Layer 5 of a small transformer language model trained on English Wikipedia (14 layers, counted from 0, width 96). Numbers have three digits each and are written without spaces.
In attention head 2, each number of a token's query or key is one row of weights dot the token's vector x plus its bias. A token spreads its attention over itself and the tokens before it by the softmax of 0.177 times query dot key.
The model reads these tokens: " from" " New" " J" "er" "se" "y" "." " Act" "ive" " since" " 2008" "," " Ro" "b" "." " A" "!" " has" " w" "ri" "tten" " ma" "ter" "ial" " for" " C" "ur" "t" " Cha" "mb" "ers" ","

Query weights of the head. A number n stands for (n - 500) times 0.0013.
q0 (bias 0.027): 404381510403408507539583638336473551422582595490532669623454389533623414593698779490607395568668607608355206401467507696454472496408497298785660551256621409629396447361445457411573420537592518655462625371550375468416200517506461433392510507453335589535569363517684598584550392276420654522
q1 (bias 0.267): 523512608438634577503576455552316570553601521503506466524494273410619612615579409713503371481702541382541419544603569428324633364575617434685573395572353523484586418463628311575452587537524507616532516597520696610466297491486379595497770542530423332449390468415521596445346382162587470362
q2 (bias -0.050): 665534567312404517594517322216497437477640592623544612519630639544527430407413325572531468411749665602349410317306497570514560405472621380567277562649441316639566420550580448334378461557580734420578466409410538353559483692677455532507582357591277401626578397513630346551561539475608598507
q3 (bias 0.024): 584618641493419306539543290464425483658277392632510547408474342476409500406437380602280517519578707561465397494527610352503414457620410682348561553548513430589645527550347561422585710825397556327599598533454441461399477509591503448463435407493444475535688600522586388500582475421611536750
q4 (bias 0.103): 544292487497533307390662642298418535383530544275399341567608438616309635659389629513567444578456337651371434521594402569418653451537244312528609510478479455410576421609605513497500500535573604629715623413541702392355521474447576478448634652490225346607532568576423461567348549457448601376
q5 (bias 0.046): 135519601504524796588514395648588579583677335510392420596601425590564500507717469510431507517595255514439554478673510395662692529518613347439332623385528439414404523294541424257418503726601404527414370471486624406483468581390518484437866597432463527438583347295500470538533453419491393546
q6 (bias 0.099): 593527429504755525432598378751683427548627562516454355564894333644304594583427530520508621431517447396533549614236582316449550660500158623362190420540117530354586433583374508627429263430410337648504657569440832332356534504456526345738411437543327455554565382808452544500559447713515566453
q7 (bias 0.033): 406691451712560250507518316785322625490490465548334370326292443239754426555560497623369554580493536431337426500640594625489616400521590693568356423426458529414472732626500530556581415493510408564455541545577415556523535544488373701523493295606344500704388430459536387576565333500396584525
q8 (bias 0.182): 222528589570579535736672327474546682446437484560323633602513720584437575630372470359481629567522523534580345543473542332504415580517715681496484649629482344594804443361412439483277477505601663184603712599338364301426347856761338398363616474535636308333590392394480533427837284390727480161
q9 (bias -0.238): 555409572295292335422541581589291556479504629571463715552562649670475601572691452591605455338485223482389447367330607700452482628356556375526535539531526401370590545417702438252424452488497317282656676477500370280514504631510671566511655295627633401347625588525368500533562296740639531429
q10 (bias -0.072): 616606547814504434273610600555440516271496683375658326405419524575650732486421659408524500306418468305481399640464571538457727234422426571484420592323574588565461438484474504656619480516298492583014485352691543450456449463402512504607634531583707373707520338511690556369399511537294522610
q11 (bias 0.065): 563362510511631390522406555485603436447242364503584239583621238483493459469339470373480715348429400540622628527326564632507706489652254343526091584657626663667365638607493510526569478581493425651478587675582481386601493340548377503496461533594384670617508463561577511350559546348397732601
q12 (bias -0.125): 397641497364401784486451469389397454759620621414620652646722545449363517436808620366525430500680507703517540460588493443510534363393418393461610457361486525625416481543427662244407503593506539550323298428590570407402524420344507604539477394385448533306564455705422516585593484293528341479
q13 (bias -0.288): 350575677576631429638497483555310723315467648362662598500381521601477465455441445347503514484596489419470487451668490500692487650575487236406522799486490370382739576447319551476487397464636739596480367547235424361429490609527341394435490673472347428429627524467529337520592608543537563476
q14 (bias -0.157): 229754622420352571689481369481533496500649545645396450408310546389555412640664545693604469428299480715577388639569388613315353488526640362500443342090420303574569598399554504647549484480381397613363658462689712534507565522513660620281558586523514334667519373471550600411619399322612444580
q15 (bias 0.247): 429461708334397504730514284424466719517431362608500449403323623464265475527435496561503522654435798539608469365526641448529385372739741421438450527447417269237565527368407413539646392637401485493704573506453619383524316562618406416316688546511476510359621440514510541521463418425737467529
q16 (bias 0.118): 522350375504428400519398381793647481411652414517474347644500269359493447402538403390241408382575664518387723456274453449440394523407450623447279397571410281592587709612493454792465490683389470623541493405662703526511447493445447567568239548496557604662615485714292607544587461740507545632
q17 (bias -0.133): 343448583468571436626662500526494673460605541415427494401471445453519659491441599390500313414217433698447460543385491630445484516388643419572452342381461510406630587602358491532581373313491396441582572453652352602361636574732561470476583605523430589588705446509606363782324549547537476552
q18 (bias 0.035): 612405381468477699532407324589465516573547315389540669677472532555527435526488672447657701277548575409434299518405272512799363672568489683537749527313476545741378395359751666178444386433519471379670449365536189711485277666437403413324604496398557504639417436414371408667627584555421533671
q19 (bias -0.041): 401334734520413520532232594480413815519339474489696734504398392660496720452729583519549601364536541438500313436520515680599284351357553481532619421425444520488327507260485385302577418368599552454590392547436301594691289553683448541681557327596301663282537567308399655363426330583493401764
q20 (bias 0.184): 401500424340639562404797693636424547469500518321360522466510430685481537491510470547518520481434569393612490444693433423374619456665556481638559553409397412591554506405398618649386540490512627599669407254424497418534553357560280466487446833597588437507520703599537421787442588545470427463
q21 (bias -0.097): 683546500562500520435569503541396254413638550631399406522487599587556445491493686445608683542490815347510640573434435490272447531571416589466707361192469688493352538542487564544446629285425293720353417377517572517644357445341435494455490587586461471383378645569503607460475503386476340678
q22 (bias 0.125): 516511471369470484231612539318538448444443605388676650467543317573466488463516649642388359564591800531672310479242709329441427560358369523492555755567587387465368397484398478622581418619558544649434366400524484641556393204822548337582489719480242723418488426489507492543217587769475627508
q23 (bias 0.096): 394342336771636473472428821476720262399382496475727496404508608467443448265616496530433601500409488512581754500338462481548500432650575466492467613634540500798220614654515652433573415299478276385333462611294496668750222530418389559489470406480339580379622316554611259621489590662542555572
q24 (bias -0.113): 700539536605441328442636381678253414540467465564591577431435465734485668475360676376466508507396713485582622465417519761508583449854500411410532427484810686485305371516782449319389669388628375362470534451570601523594426448446593467354426538637332441557120626515442401260385529496521479679
q25 (bias 0.062): 605661626414399328445638598435477462471579390613520143538355531350572486548614605655409406539483528624728523699486451464562573507663419405545567587482565731303469300451503321469392565472453410510403619568462668568452510340607551283494451648283397611631482497526542542416376646364589610541
q26 (bias -0.246): 767465486593558288419469337554489539605378275496613198439564593402526558653620336370456597632443361646389504624297680585534407403630406507252321449524527629680539486315522357580504382548588419589380649590592331326514358166460635475373409398898569621511669458552687540511436533512476542485
q27 (bias -0.170): 363509272611577546419524606584458432449616472561411656675540507383403476425442517392562289535517517536636455566582574597460503646403487494453519446676309606628591425630529566600559500646314453296664438670218480411579389555436574519611331315287424503411311464555186446602469506630380540503
q28 (bias -0.143): 734598430536486425471525529420427434551559593404568352483643438782462482356383837377625324452493384450472271691386753295489535647522421378405554493511467629330376342459542459486393488605313537619486626395391504443412475594437703273695517496610418597624448346636524661489584328568429626402
q29 (bias 0.167): 545462483625428652452640605446598482577471525608429460520431436403634445548396641386420411457503390403684517524679309474711494248521497552531520440630455701583387368277543692518430459444352457451399521497443760440489515454395397525463486420366526494624305542471591420414581437364397564515
q30 (bias 0.024): 602418547575710652547575811453474564627576637565612504518671385338633516347222160481618340222638349381542530553400719329488485404183552485667309463599535283662377526573455371488639541533515420557550599472409536671574429557462480629787511372528351500508407554645334631415244425368616569516
q31 (bias -0.019): 573452558733470580317447490574446372394537484584566333592230627474392380458454490447609604667391806339500453506507520466598578500713218419422480457489753507356507549554510316570523364485400390412228524382584736635559542463667620566433259521546563409348345417588451620552500393404447403528

Key weights of the head. A number n stands for (n - 500) times 0.0011.
k0 (bias -0.459): 454629777298687220383698467387476279567552638733438425422537374420709437388559554733762568397429370590625412511445548629462516479425437343783457611280412239651399392663344406375666507907643513589574512322333328545484496484637462461358579348669460516631363640472617437574678464343276565437
k1 (bias -0.051): 452232412439608715696829410491463443623379879635470310492534496596291649407373621488696646512670365491433358558682617634644390310552488374584423788372456349645579427496308484491645507428355601525398226693152417440758391329436417492566417539891434550491469414635471451372528463555508320263
k2 (bias 0.378): 632504538479532332343325447380634391727464652651406669426565392561663538523596328711277576603372384557584587634686429572037645445442430377466461633430475403213475277555516438471515681569622492767537548728525363471714413552443276376449295594629535449731373443648318504512569457686252572358
k3 (bias 0.419): 741365359455695577690538614616393470528396319476456411549382605517432282493500637486223439571604481639514511503816314665493446610656458457364514751520228611256477434630546594534559516670380504608646511416213493611612384482571534455313301445323440699632534522442549525350600535519603551541
k4 (bias 0.061): 571339641350561644518743254429497489433373604549468456699412479474548486526378518540566569514383496497400520570786405531798241410525517531529490631377461631583464457464425400379530460684589317606524372545475279384563714514549397756719399542464450334664485570421397335587444507716306536514
k5 (bias 0.045): 316538653426467656419601588670515606540697620359280595453542477546385574407710332347510484504354476485466522376740810311565575559569606559578705365111458642492531521539515482373400662544539399675534597361712500496435504345553438543361515466453613559504378173537598453405664170564462468733
k6 (bias 0.090): 455282702504334447517379226450607483708456542553337469465508717386524450365596693645573445370765560528424575322601357596620367647504747667362705382644579619431329654305313608537496347646420215544622444388442375455457728401349758361480291680496735397577487471572317445553469331617755492412
k7 (bias -0.113): 485267552443388481591553478511616611525591611420351525242422523697540393605698436461487331605549300570354467510353674718651291515361564729519426722512685558511511444647453489783700682332395416507719434490572663463585398420471397412314507261550504551444260268668436586563461622520473521363
k8 (bias -0.038): 434383545630521390554635619321636477724457737582447364508285684643479527334365726559413686700295454291392564536645462680357535677620487560780304766477384514408554392395603271429479355528220820521469656601438326249689469624627675446394555628338605351448317452483638551061529301710369402361
k9 (bias -0.031): 487585583590549221222345551401537743269397708555466419624272461500644556647504615294629757614487358471185553458426529549188467761589549418361308407468560614312604421500516508509413482460607535566139504492410358530367599656567358584427459783643431708546478597413496646348548329692546834776
k10 (bias -0.285): 385646462221516431682392324421512487277496568519410473342447496549687417381554766426449458528715406779588413307475456508442524412422656611462535422361297576738608715551389639463527674658538275381496440171488512598570637547393201253410708753617586346516712529352450410606446791414507382554
k11 (bias -0.046): 172442621472458406548580531675508343451301569318617700322383580282473500404520264560493544417496405655531435681545584596456708544468639328637559492705695423543352585447451634508504630512401135427675465403881544331698731565531448504282640480464534428403610410473500308766599530550578416412
k12 (bias -0.145): 484640442560481387346452379635587580347641351533329530611555468438603767401480516642549560346342447403695273387722401424480627500614433428576541294359484399794313357755538640342562500807533520580217427353377520578571516413647560408552372410620339409837488355638470414539331519264592616627
k13 (bias 0.247): 492613654418474634395617561418611599687526632546630426544358402514451124464571257592338318689356810367387481566627276522310470524527559668358427441398484746606539514639411391364615400601403461654530711419469364680306414567497282395467652561375702582694512419549613625725460374565455564347
k14 (bias -0.053): 388551728456686564348338573243649549640354580401740690565367552627483465544447366590677659599335342356622467259504313483739669677634689692672695385491500384504386516349425601344448578482476496517581302449291622453373339533526435687372587294746578662248322418244533562325536517286690783264
k15 (bias -0.084): 535296618429605674292660413442639361889406553464483475698335553674220527570469737596430801567465592250607462694707538509451436460592579432518607621184390613357611381215500500615676633354337496572431453796345491347604230432619646426287576317460412576370369260333624743374516408615417370553
k16 (bias 0.095): 467084572529617293373483322644668383593405556301589488665468459474539686409517459516286408281344543713325472563425441674668544500312636389496462345565660550303777489454441546938587493360572268543697731496681541447562368598553648381547270524504562453460290451647408519343549496406540568488
k17 (bias -0.263): 504549579241742394511281511507541808611393621523546527507581558585648363739403514355506311303421470353452681401544442507579445413429584421605683426380357248612421543588558570543507601411543529479479472371557343465346611527670403583317578560345618592283559486503550354669434680478538693579
k18 (bias 0.100): 773328231496302266288381885576508453424569275601517669421763385477431500201427559492639659375572601686594390705478492634542525444458488516663425620411449314368530469717350457449347438504660320427658746527648513563249500439511279350408395542560520516641379567701552464267445572597341259449
k19 (bias -0.270): 329489583302644585291583642319598866450476534717480422389480653496362376428512687364728579438570649548484315485333516200217496454590364279446408446306320311508715511508465423492534546564610500441544500389680471646392521582706459312306582351417260743605567674603631710436530574346430429698
k20 (bias -0.120): 518283576144483465518673330636404460514417467480504469714461356657452662347547504503411685534682730458268476529635250476550493351731331610580567554523389456752496493511521473532424294493474554528539462458622299535571464455454482520710728444569399408577496422510648334563394357500391605554
k21 (bias 0.131): 602569433663524626410337504504439392198422313617433670540660397297725586445457656609718491447615752367607577386309378287517595552377605619582405194778602287691281749548488615356480767500504500455596430496389730677436547394515393460637743290732399508316496534471580387492243387318553508397
k22 (bias 0.099): 523634594169306559417551331110367392653536360542395742634619449318398267418771665750287331549676418722626225571424504643296594312541316340598703579446505221292500345272478426629461472677564617701427397295551444733522421531436616565535469505495513363600581596800270733746375500393380377677
k23 (bias 0.063): 250514543286401694732407706597552363588459348433287603428610523458820500522609416584561370345546392447537437462280400251612530598258558485660388602455616370406668604164581670458411510548625367310686605521550481573613384463664609449324640412570358526538567420593496478758425309524403486593
k24 (bias -0.003): 411610463880512524524333584411508484155313589559636485712480480537566635684463601366618603461516622599724640395612500496423535475657692438430610439730366554444357688396500564536402695349620320445432339449812207452534467702549235629396384328782350512397492420625356365448455342487402463480
k25 (bias -0.085): 366576564430354705585492367327515375442363423377613409583367458268474558646322504515527480478581464492812478524809559404331664243435580574745665584512308681564349436358540245446596424468620484633549463726465562549406642721384566493504577318442576559327488314626558464655543485227658592543
k26 (bias 0.042): 568460507371725559560593492348504610273562570599445538537421689313296706552641405614571492389608600590353358493484473296372329655576523488674661515487388549426508667320297388580656352376633286311449527435416323401594633454358609698178511697569799584331434346465395751555526675404521684589
k27 (bias -0.113): 601691489782492291626328504427597512408402496679376403489737422425649553349389282223568471705488373599461543482413481496764409698545381418257242323509683637389430545367461314618643490496485463273564409463598390625424569477317598302546473596295350469484554496720485689584360508691337799561
k28 (bias 0.148): 447666496373399299414492436431492343454637362478384384675592312418598258322664827523532264496520327572551590493504574496349275711613577692240789550521329696560558742617196317415591545681519319602328472496480316472358716516419529367616589673422512473380571633500328616580406500551333485598
k29 (bias 0.081): 340390432640503525812722507423693243382511396587605343459464419597496722241370624528539619371672762590635451493676507408595539295536524468537589632508394601708393531376525541478592453428659404327626560586467618478479787409452588332587591276422424458612474362571435312446609517500398564581
k30 (bias 0.010): 589606325700612308622410380816338656450336567637759577489648561507430492699475303592629463504658126508426450598500566539581492586440504457373492397317593144682631534413279417359354375676507381625575488284480427752508606252556467428550562488741312442504425692668466419468414527674598649577
k31 (bias -0.062): 245665436531355758387338302195537460340546488504513591622444474468395465552294647755604482454665491483769600231403442383617593372405537567742423356765652571313491649562546776474593910387340316441398568323483561539443509488447784715525409517518582425491687388328630385427440483655488296264

The vector x that enters this layer's attention at each token. A number n stands for (n - 500) times 0.016.
0 " from": 366709476542553493464216351438648643117419513601511483425478546499549501561509394495644531493565549571632541391470464180463469459458567501498550243627416617520548635425411427622497631605542538463513576378531537543463622504451425523478498476453415530361569541503486525551448424536567733487
1 " New": 392679446489520549459225470416681634041375487667538512489524577493506634589537391458728507479517566547569507345495521229443505546538536467499514229565487588543527603455492485494534654576540446477544596376517505506337663598441389489358465492460396546408482540488429472558474478535527735538
2 " J": 370696482497537512490287456461635650080425516706513578505532565550538580559501421442691528513562548484574498320502504203460550558489551478524521259582433622508518550437501481545536677539525437455511600422478445547307665566386359463331493447470448536429487505499498437581395467520525756594
3 "er": 402648483524559575396246437471641701067467509654473591505505572510537629515475443471672544483580530549597511282479447220457521502503541434492494289555465627565490554512504504493476670529515444420515588366541447518387698607435372451440489505436408576376510488504473491599399457547508822513
4 "se": 414709445487527535375145461433626698053517493662505570445495601522548583526469387486664571474590600597559517359485472240470518481511576454491512320556452595541496571412515495480514616526525429448545537432503459555270705572428398479439519507478394523377518524511477484604465464560487800511
5 "y": 402748477467494525365205467504670696071430523603508568510516595512533553521483445476668587453556547581563507304469479231473492508514539447516506344578482649556514607405500521511446653539519484435538528393530453590301736552384411447417510503475404554402516496487472487575380465545514796515
6 ".": 369722508500555561449195539508657674083420534692507536523499592525531578510518420488688600541519522550620547359465443207469481473508551475529524290562471595478513522419469446496474651544532427453505593400521507544309722563397428442403464491492451547366558472475458497525377441493559761512
7 " Act": 408671471493564538452193507420632647078406473659528508503474588533542557476501364497711557438558552563569543265574518247419492554546545452504529280585504551516557557456483523518510659563556423463480547393540496558387634545415365459370485469453427577355539515495496543559383443555533754560
8 "ive": 416681534521497558342180452389651682078468491651516533479533596527549514517504419503727574477536556555591516350524499292441529476588548434485525276563485572548568575462501527469524656532518378490523550352526436563317683544409415487401492486453367540333521485508493505533421473544501808529
9 " since": 408767465533562529458196474472635651093443482636531514506479596538550548566518418464693590489530544577601496289525464225417502459577563460470540227564483521519543518437474465521489639538584396474569587407543460503368667572434394440395468458470440578387566476495537500525400454486546782505
10 " 2008": 440697446523522535425254482439721683062465471585497523498485600542527611595509376571736588513507526538581491349482515240401513432538562468512527192557471583482498562443496509463499648534588424439534580414544430563423642524432374462377513484446449585355557459471539480594427471454504742553
11 ",": 401757477494543542440249542439653696026403519607473537506499576554555582545507428498677583506529553563593518336512440232447489483549565471503537273522471650522542528438469519528510642509528510501525582355534469572338720527387354444398486500450448537340513504485537487526438442450517756484
12 " Ro": 416673482482531561398227534448659645102425486663492561484480543577514617570558452427700590480543510536530606340472478197415539534516554476500553193590488586517507560411461491552561614527514532434551575339541417581358669562453353489372466519421429544416490474493480455550440466494499768539
13 "b": 438751468506571574407165490430651680055470499660463552517507549494564594524494430439640557483569584540603536318466450311469573564511542447541575265554440630494511569441469469476491644556497477445530565321556415549320633572451416449401454523480454520361503456516535425523435464542477731552
14 ".": 385714498493569570418188538492673673066442519679504564545501573521548558518512407470690583556498542573612565342469428236463491499513560471540527282559473579454493530441468459492487641531541439454513610369508489552330720564416423451390462503502449563372542463470464491510378433495544743503
15 " A": 410716460476532563412194443414664652080428497671476537553505598578509552531512384505711560501556573606545517368517480212448583561501544506531522302573479552523467614477497530505560660525525438488495588353499476599340640569448372458399450516401415518358472541475508485501374435530499718533
16 "!": 359689457485551539398202517460609692041428504700547571498534582522543547505541426443654557465542545540587548342484452246446550490523566516507524252600449590480515550460483501464512678535578423493517574404496462591346652540395355483383522479487448579446525448472457538548439413512491782525
17 " has": 410681474505528559337211463484677681078447501678538515483469568543533535522525441464675554511579557590627501310517452209431548549552556479493575241585502487508503549438542420519465623519571487481498589450531454588377657506405364432407489498489456532394595429472550487477400428526523767495
18 " w": 409734499495553583418245471513669618029412514648536552446508528576554531556553394479732578469586542519579505341482439228434473524524516463503563233578449551460500527503504463523515661507509473424480613434526435597327657546478372475395498492510477576355501467502548440522378475571552733519
19 "ri": 429688459487546569363247475523695632049484482669537606455469534571541557580491450483684542521502549519580566324432475234457536495504548457481546277568461625483481596475488497505479605500502499409525586348559391589349709575494395442389465552521423577350495487477451539536367458520523762498
20 "tten": 421755482522532610343209406426650710078449450640531544505478509530577558535470429504731546487513570509538543355504447312458547494542505462507537268593440624491548613472486468478483677541516476463522545409551451556309657540443360509402482522513456582321513506445487499573390433531481724551
21 " ma": 408751472496546572425246478495688651073392487644511562484499552600513532516516438446705578461511570500606538317459493290400548510547559544468521240556465518464519574483483474533583594515585466417507584363566437626261651508453374454435463518476390552359509534501514550552396440547490721485
22 "ter": 436715467522567584374202440477674685104485455641513565498539542540518588517459411478762535480553572526533547283455415233429526487547533478523512272541483596496537589453494495475432656517508472435487611371521446581353653545484385516425498520471391550320514515491547518602433429548484743506
23 "ial": 389723439527519534351202482447681681067494504608494561526552524552541534569498367478731560447502623530567473344477494229418511455577545504509507270554535585514509603448516517472473575544497477423531553361503473552286672571445376499406502526484394576378531495487490528532464455577500760489
24 " for": 419782455485586563410244419482641667094455461627538524502492566573524526560504408525740552496552572536604497325470443224434526460578531466470493200557511514516567566426540491497520656535581475449511616378527494523303640559417378461415479504479443529379544502494519531554440402482543730497
25 " C": 407746444489550545463249465475688654115417497621509546523503560627532542571475395465719532518538560557553493342470462219419550563456495482558505236548507570555492575421511493530470637532533479440488611353523494602314632610444349488328447495436392502411510567483508480548421475569524745517
26 "ur": 451731454513563572384256493487685663108505516654528651484484576502547506567465422495668513496520556530605494318468497195410524564515550446475513218545494635528539574481495491483469668528514462377471596355555452515367630547455354442431557501461391572391535479502454485541403457531495781520
27 "t": 421795458503556543408238495467683689101490511664544591529482590487539516543516412456691523463574589525537506295480474242435520501506495467519513249543500615527502582476480491489417688536532470444537590422547460557263615563483356471408510527507396510374517462452498458604414442558471754502
28 " Cha": 437763502479543540406247496501635638092454460640491546499495589565563551474434423444666543506543530518595586325501503202412571562473568503534538255550446542481560552426536508546583651517526438389467564352506465610261604552442316456423543502425407563427535545497471487562406479559503743495
29 "mb": 477783481516556582368202487441702673115462481622493577481500547501520571475454411445693518461501582532600533312493462290440554602491535433515525295541463539505553570488470463488464678531519482388511570384574435569264645541425344497436522509475416535369558515518542450596449459559484756518
30 "ers": 406684494507541553379227471491647698081456508640520565489506530545548563540498414477675549461545570515586545284449472248432493493531536465528510274549477581551495553497501491460430657562532496405570578332503500493299661583425297435454519514457436619433551540488500507544407428579478759557
31 ",": 395792483485536564416249540457643691059402517614470542497499568557560552543506420485682554527503571545610538337505435225438484497530571488534529312511491562507531542476488521526474674526518514475511600354532489556280674519390304457406521521454453528355503524459535513515417439470514765516

Token 31 ",".
Which token does it look at most, and with what share of its attention? 31 ",", with about 20%

Token 16 "!".
To which token does it give the most attention? 12 " Ro"

Token 26 "ur".
Which two tokens does it look at most, in order? 25 " C", 21 " ma"

Token 13 "b".
To which token does it give the most attention? 13 "b"

Token 29 "mb".
Which token does it look at most, and with what share of its attention? 25 " C", with about 20%

Token 11 ",".
Which two tokens does it look at most, in order? 0 " from", 11 ","

Token 22 "ter".
To which token does it give the most attention? 22 "ter"

Token 24 " for".
To which token does it give the most attention? 17 " has"

Token 25 " C".
Which token does it look at most, and with what share of its attention? 25 " C", with about 20%

Token 17 " has".
To which token does it give the most attention? 0 " from"

Token 10 " 2008".
To which token does it give the most attention? 10 " 2008"